Layer 9 of a small transformer language model trained on English Wikipedia (12 layers, counted from 0, width 128).
A neuron adds its activation times its output weights to the MLP's output. To switch it off is to set its activation to zero at one token and run the rest of the model.

Output weights of the MLP neurons that the questions are about. A number n stands for n times 0.0021.
n25: 135 -8 92 -28 60 -10 -185 -13 -27 -48 86 59 -40 -50 -188 -114 -7 5 107 -40 51 -50 -111 5 -42 85 206 62 115 -9 -12 -7 -26 0 -61 29 88 35 -91 -76 0 12 -108 -50 -123 65 -46 -14 147 79 37 26 12 -22 129 199 -85 -38 -29 42 -21 -66 -9 58 69 -52 -137 57 49 0 -44 -36 -3 -93 -75 52 2 -204 -97 -9 -5 -53 65 43 34 -84 7 -49 -7 11 -64 100 -196 115 2 -10 29 -130 -104 38 -48 67 156 -95 79 115 146 63 73 -9 -40 16 -77 -84 -13 -108 21 133 101 -111 -2 -52 74 -14 64 156 -11 24
n26: -3 188 -20 -83 80 -118 17 -139 -32 -25 64 48 18 -54 93 -169 -121 88 -149 33 -7 135 -138 35 -50 89 -61 83 -103 45 9 30 50 -7 3 102 0 55 -184 43 13 -97 21 43 -5 -115 -26 -130 29 -109 226 -113 -83 101 -10 182 -37 -97 155 -90 -10 15 -5 89 93 128 83 0 -117 92 115 -88 124 -16 8 25 96 39 -57 5 -27 -2 167 -61 62 39 -56 -50 12 82 15 54 -44 52 2 146 -66 23 24 128 -62 -149 -69 119 -39 20 19 101 43 -54 31 111 -17 -109 5 -89 -98 85 -25 -31 -75 -53 14 -50 -41 -25 -266 -90
n27: 46 11 -189 -15 -67 48 -10 -79 14 -59 13 121 111 62 2 -70 147 82 37 27 -32 77 2 -19 -77 -56 68 119 -32 0 31 -46 -13 -21 -21 -20 -45 50 19 -92 14 -162 -37 -71 26 31 11 63 28 85 32 26 -60 62 -106 28 -35 13 -55 -40 140 -86 0 -62 186 45 -76 -101 -28 -30 25 35 40 -7 20 -19 50 -51 60 -39 -44 -6 68 -66 -134 141 83 -17 -87 82 -113 33 -7 2 -96 -84 -6 -61 -7 19 131 0 39 36 -11 17 -30 15 88 215 -40 2 -150 -27 142 -65 -62 -103 -55 35 80 -45 -117 -74 13 111 79 37
n99: -104 146 -28 103 127 11 41 -21 24 -129 88 -23 74 18 5 -31 -182 136 -102 -15 9 -195 140 32 -61 5 33 -35 32 5 -113 29 68 -257 62 -186 7 -2 -57 2 12 29 55 -47 -112 10 -3 -91 61 -16 105 30 81 -21 -48 -116 -44 -25 -23 29 -104 132 142 -54 57 24 -21 -18 -14 147 2 -7 4 -31 -15 -19 -49 0 -61 -12 99 -145 -33 -48 -39 -126 65 -49 80 40 -199 68 67 -51 85 41 -76 -112 -5 140 20 -22 53 -74 -68 17 -16 47 79 -34 38 -111 58 39 82 35 103 37 -40 167 214 67 82 -61 -229 133 -52 11
n155: 13 71 43 106 57 0 -148 -105 97 -85 129 -101 -15 30 -71 158 -13 -134 -11 -141 -40 21 -9 -48 -142 -60 120 0 14 59 -174 -21 -84 -15 43 -88 87 -57 70 -57 85 -18 -84 -52 -152 36 108 66 71 -44 71 50 74 -11 -35 -35 21 -36 -33 -177 125 -58 -56 -66 60 33 34 26 -24 49 65 -16 89 93 -125 27 48 51 -56 -63 160 91 -26 -49 4 -49 36 84 40 8 2 -8 113 46 8 -7 38 -50 -63 -93 -58 -54 35 -88 48 108 -105 -47 -14 -32 -71 39 64 0 76 7 39 80 58 -37 56 92 8 -15 58 -48 -45 -79
n179: -84 101 -93 -33 -29 42 -54 -57 60 29 55 -90 106 75 12 -36 22 123 -20 48 46 -44 25 -13 133 19 -176 -78 42 22 -27 50 -30 21 -26 -68 145 17 -31 -63 99 5 -16 69 22 7 57 -30 94 94 -19 0 2 191 -66 -114 -24 -77 32 -171 103 42 -74 46 41 -125 -28 112 60 -175 73 -19 -13 -59 -52 -28 -75 4 54 46 -4 -2 -129 -83 -53 -80 113 -41 184 -4 0 158 -66 99 47 138 49 -115 -32 -31 -118 -45 36 -14 22 -72 -19 4 -47 -104 31 -53 -2 -80 -68 101 26 28 147 -7 36 -97 -23 22 -114 3 38 -6
n203: -3 24 -5 -87 -23 0 114 56 54 73 -39 -33 38 88 116 -147 71 -75 35 111 -102 36 26 -29 -20 20 68 -59 -12 -80 -116 66 88 50 45 -116 21 9 107 -81 224 -33 -4 47 -86 -27 -102 71 178 46 61 20 16 108 -52 -61 18 9 5 20 -27 81 -20 -68 -58 -72 -216 69 -13 -140 2 95 -61 -28 -23 -59 -4 -124 -97 -19 114 0 69 87 11 -65 -34 55 -129 42 156 41 174 48 -119 -148 67 34 -28 123 -50 103 -20 124 59 -7 9 -58 -36 -81 -70 35 -7 -70 95 20 -111 -124 -137 -14 32 -13 -30 -4 -5 -95 31 -22
n246: -84 -57 -98 57 -77 0 74 43 21 69 -13 -46 146 -11 -62 -93 -68 49 20 13 -178 31 -72 -54 17 -56 108 101 129 105 180 39 -137 37 -106 -148 113 24 -18 79 -128 -75 20 -11 7 -37 61 -15 48 -4 -41 20 -106 -5 2 -175 26 -80 94 35 77 60 42 -71 0 -70 -98 -16 -54 38 11 -2 79 -9 -41 30 113 -13 -52 51 17 84 -102 23 -13 40 -18 44 -110 -14 -9 -24 -19 -19 78 -108 -177 -59 7 -4 190 22 69 -7 -166 -15 15 -22 164 -61 94 109 -96 37 -102 -19 71 33 15 11 69 181 -8 4 -18 -74 -10 8
n264: 9 10 24 74 2 94 -56 -31 42 28 -67 41 -14 -4 -124 14 -77 -129 -111 94 -68 -41 -55 2 38 17 -77 -38 -119 -14 -296 -21 -50 6 -27 56 -36 48 0 11 477 -23 49 94 61 4 14 21 -6 -13 24 6 -23 -80 53 55 -13 -37 22 -64 35 33 0 79 75 38 -56 -60 44 35 100 -60 42 -134 -106 17 11 11 10 36 32 -32 24 -30 57 -68 -152 0 -40 -70 4 74 -46 17 -21 73 -18 12 37 36 20 27 51 50 -6 72 -56 -45 -2 -43 -30 85 72 78 7 72 53 21 31 -50 24 -154 -22 37 107 -102 2 -105
n272: -24 -21 -55 98 -53 -50 -17 -25 -12 113 65 114 73 -100 -64 63 44 80 -3 41 33 17 132 -27 -106 5 36 179 -42 -78 195 92 -107 -77 -10 -56 -83 88 -20 38 -61 -63 11 77 -74 88 -198 62 19 14 22 -30 111 21 89 62 -79 77 -87 10 -61 70 -90 63 15 -12 -128 -110 37 65 36 -57 177 59 -167 29 -103 -106 7 -144 94 14 109 -90 22 36 -72 32 26 82 -2 52 -43 111 -73 54 -108 111 80 -17 95 -104 41 -110 5 32 89 169 10 -199 5 62 43 -21 -128 -59 77 -156 -35 -88 30 67 152 -137 -120 -179 14 -83
n306: 59 14 -65 -65 -78 -73 77 48 -33 -24 -70 -17 -9 100 148 -164 -7 -75 79 -20 -21 -125 -71 -35 -37 11 -28 -190 -127 -87 86 16 -47 -24 85 -30 65 -18 -78 115 -101 -67 -27 9 -97 36 25 -39 89 -29 157 61 -78 66 138 2 55 133 -35 173 -76 59 -59 13 30 13 150 36 -57 9 80 9 -94 -135 -42 -76 49 56 62 -84 61 -103 -42 -91 -105 67 41 -13 -57 39 59 -52 -5 -31 181 -23 29 44 -47 39 -7 -72 76 122 7 90 -51 83 53 -131 120 -7 44 108 57 -34 -50 69 -81 -62 21 -164 53 38 -9 39 -34 39

Each question names a token from some text and the token that comes next. It shows the activations a of the neurons there, in the order above. A number n stands for n times 0.16.

Then comes g, the gradient of the next token's log-probability with respect to the MLP's output, scaled to length 1. A neuron's effect is roughly proportional to its activation times (output weights . g). A number n stands for n times 0.00076.

"—", then " —"
a: 3 23 0 4 0 -3 -24 6 37 64 -2
g: 99 -131 -65 26 -24 25 -61 66 80 56 191 31 1 -3 12 120 106 73 156 66 76 96 -42 46 -102 40 130 170 34 41 165 -250 -4 109 -73 -35 33 4 40 -192 -130 131 -40 38 -85 220 -40 53 -112 144 -84 -341 68 -149 64 -13 -56 -97 103 12 76 -220 123 54 -5 11 -124 83 -108 310 -178 11 220 36 -47 80 -151 -131 -4 -217 90 23 -138 -250 38 12 -54 -125 -69 41 -1 -243 -41 -130 -21 -62 -56 -116 -100 -54 -104 -176 147 19 34 -36 -255 138 -105 33 -68 13 41 95 181 -13 -15 -11 51 41 -123 264 23 313 -121 123 63 89
Which two neurons, each switched off alone, lower its probability most, in order? n272, n203

" incre", then "ase"
a: 1 0 0 4 -1 -107 4 -7 0 55 1
g: -127 6 104 -13 50 -120 238 -132 60 -58 -50 -42 175 26 76 56 58 -170 372 -2 -4 2 160 22 -45 -23 115 82 1 -264 -25 136 -2 -248 -19 -28 8 -95 -26 47 -31 -31 92 -168 75 277 20 12 14 -160 163 -128 -140 -184 31 24 -117 65 -46 -8 -62 96 -15 -94 29 -98 -253 -165 -149 -158 -85 48 215 133 100 3 -14 52 20 169 -74 -7 -86 59 14 4 43 -103 56 -130 -20 78 -103 -89 38 -367 266 -70 184 73 80 -67 167 73 23 -101 165 -116 102 -37 -70 -77 47 56 -13 -99 -136 30 270 150 -103 -70 -126 91 82 83 11 -15
Switching off which neuron hurts the next token most? n179

"6", then " ("
a: -1 4 -1 -3 -2 1 -106 8 -5 1 6
g: -99 -66 -129 -108 28 -121 -348 95 74 29 110 41 -29 -149 -39 -14 172 56 208 47 -10 -13 314 -80 -35 -270 51 -94 -99 24 43 24 -2 -38 13 -293 -61 -103 4 139 12 144 94 128 -53 -129 -60 99 -128 -48 67 14 63 -202 1 -25 -261 124 -10 -128 4 -23 -61 -50 157 -77 12 -33 -147 204 69 -18 139 219 -210 50 88 66 19 9 -191 147 20 -75 -78 -85 233 63 12 51 -89 6 -82 158 -115 176 -128 -32 -119 -130 -63 4 177 -35 10 -235 104 81 -48 -23 -119 118 -122 58 191 137 94 -56 138 119 -50 -84 46 139 -28 221 70 20
Switching off which neuron hurts the next token most? n203

"8", then " |"
a: -5 4 7 0 -3 -2 -104 -44 56 -3 -26
g: -133 -73 -163 -12 -118 -78 9 69 11 121 85 182 18 -130 52 153 -209 105 -68 12 1 -88 -234 58 322 4 115 16 155 -49 50 -173 -40 -106 85 -37 -152 -105 183 1 -68 -167 88 -28 273 -60 -23 64 165 50 19 73 -117 -278 153 -158 -41 36 -7 -154 -100 -178 -2 185 52 -256 212 99 -126 134 52 -202 45 95 -259 -40 45 107 -38 -51 98 -17 -28 -97 -8 -19 -79 -38 -77 -122 -127 -104 0 9 60 21 52 152 144 146 94 41 24 63 12 -112 -111 180 -156 -279 47 150 166 0 200 14 -15 -29 47 112 121 -128 9 51 12 60 11 21
Which two neurons, each switched off alone, lower its probability most, in order? n203, n264

"vers", then "ation"
a: 16 4 5 0 30 -104 -3 36 -7 1 -8
g: 74 169 -218 8 0 174 17 170 -145 1 -133 -40 -152 67 -9 -235 -8 34 -5 -147 51 -58 100 23 8 69 -37 99 -20 -364 -56 101 74 84 70 -46 62 31 209 -118 -85 30 -19 106 -5 24 -139 -1 39 -165 114 63 -36 -10 27 18 -246 -17 87 -166 44 -112 -266 -136 36 0 183 -77 155 -59 134 -48 12 88 204 176 -144 -26 -7 113 -73 -4 49 24 17 236 20 -92 11 227 -89 132 -11 -65 128 -264 -179 186 -3 -8 74 -16 -73 142 -14 -80 -91 -97 -47 147 -55 265 10 20 -341 -7 129 -65 171 -140 10 -68 -9 -25 110 26 114 -125
Which neuron, switched off, raises the next token's probability most? n155

"i", then ","
a: -20 0 150 6 3 -9 0 0 -6 0 -1
g: -22 -51 -49 22 125 -29 -93 -82 18 -44 85 120 60 75 -90 45 -25 -65 -209 83 -17 -12 235 135 102 -78 -49 17 23 -163 -217 -219 110 -188 168 -46 123 76 158 -50 -8 -15 100 -26 -32 -151 -82 -19 378 -62 -57 58 12 -4 -71 38 -22 69 -14 30 165 -38 -25 109 178 -127 -340 -5 10 56 -84 120 17 -25 90 -20 -175 179 -4 -40 182 129 94 -181 -163 83 181 98 -63 -238 -72 -134 -122 70 67 -24 -117 50 -72 47 -39 87 -48 24 -53 -22 -141 2 -55 -28 65 -128 65 164 -23 124 139 -42 -243 159 -120 -161 37 -211 339 124 100 -71
Switching off which neuron hurts the next token most? n27

"2", then "°"
a: -1 -9 -1 2 12 0 2 25 -7 40 17
g: 1 -54 187 -37 -100 160 -149 227 -160 -129 -34 -23 -94 54 63 -100 -89 -319 135 87 -132 -4 -88 11 100 57 -3 9 168 -107 192 315 94 -204 -46 22 -47 -2 -40 166 10 -105 -61 96 3 -81 171 -49 98 150 104 -76 323 168 -180 86 -129 140 -54 -39 53 -92 224 86 68 -135 -54 -1 143 -162 -107 -21 -78 16 129 50 61 -16 -10 -228 -41 49 -118 119 -83 57 -98 -53 24 -286 -34 135 5 -100 -118 39 62 -116 146 -8 50 -216 145 61 -245 64 -58 50 29 -61 201 39 30 110 -163 77 -39 88 -40 -99 48 -5 -54 -163 -30 -61 1 75
Switching off which neuron hurts the next token most? n246

" |", then " "
a: -5 -3 0 -13 2 -3 -2 24 -7 36 -24
g: -111 61 84 69 67 107 144 98 -57 -6 106 -83 151 44 -144 -253 -105 28 65 49 136 -45 -44 119 99 -129 175 124 -79 195 -238 28 55 22 -297 -91 -110 156 -120 -6 98 78 310 -136 225 9 -125 8 208 109 5 71 86 27 -63 -135 -89 -385 11 -86 -30 30 -168 -11 27 -21 -61 219 -58 -25 -180 121 119 44 -94 21 -80 125 -26 166 -26 -81 -27 -55 57 -77 164 -107 -159 101 -62 0 136 -142 -87 94 -96 -13 60 -113 -88 -13 -118 0 -25 -65 162 -83 68 7 -138 -182 309 25 4 -125 25 -39 26 -111 -82 41 217 -44 48 6 -33 34
Switching off which neuron hurts the next token most? n306

" each", then " is"
a: -81 -6 -1 2 -3 0 -1 -2 2 1 1
g: 84 16 -90 -25 -123 77 11 34 -44 -183 144 -146 5 64 -62 104 130 -3 -244 103 18 -44 99 94 -120 -162 -142 -104 -13 39 34 -91 -77 29 -143 -140 -36 170 -46 167 190 83 86 -26 -37 -152 -78 216 49 37 -36 16 -129 -15 -216 -44 -104 -57 159 121 -88 -58 16 -174 -1 267 12 -118 -111 -174 -166 97 37 187 25 27 92 88 -257 112 207 -11 -31 110 -13 -66 148 -47 158 52 -128 126 -26 117 -156 28 18 47 -112 237 -47 92 -74 10 -18 -145 -332 -104 -56 -101 45 98 -119 63 33 289 -51 107 246 155 -35 54 -148 129 -5 122 -89 -32
Switching off which neuron hurts the next token most? n25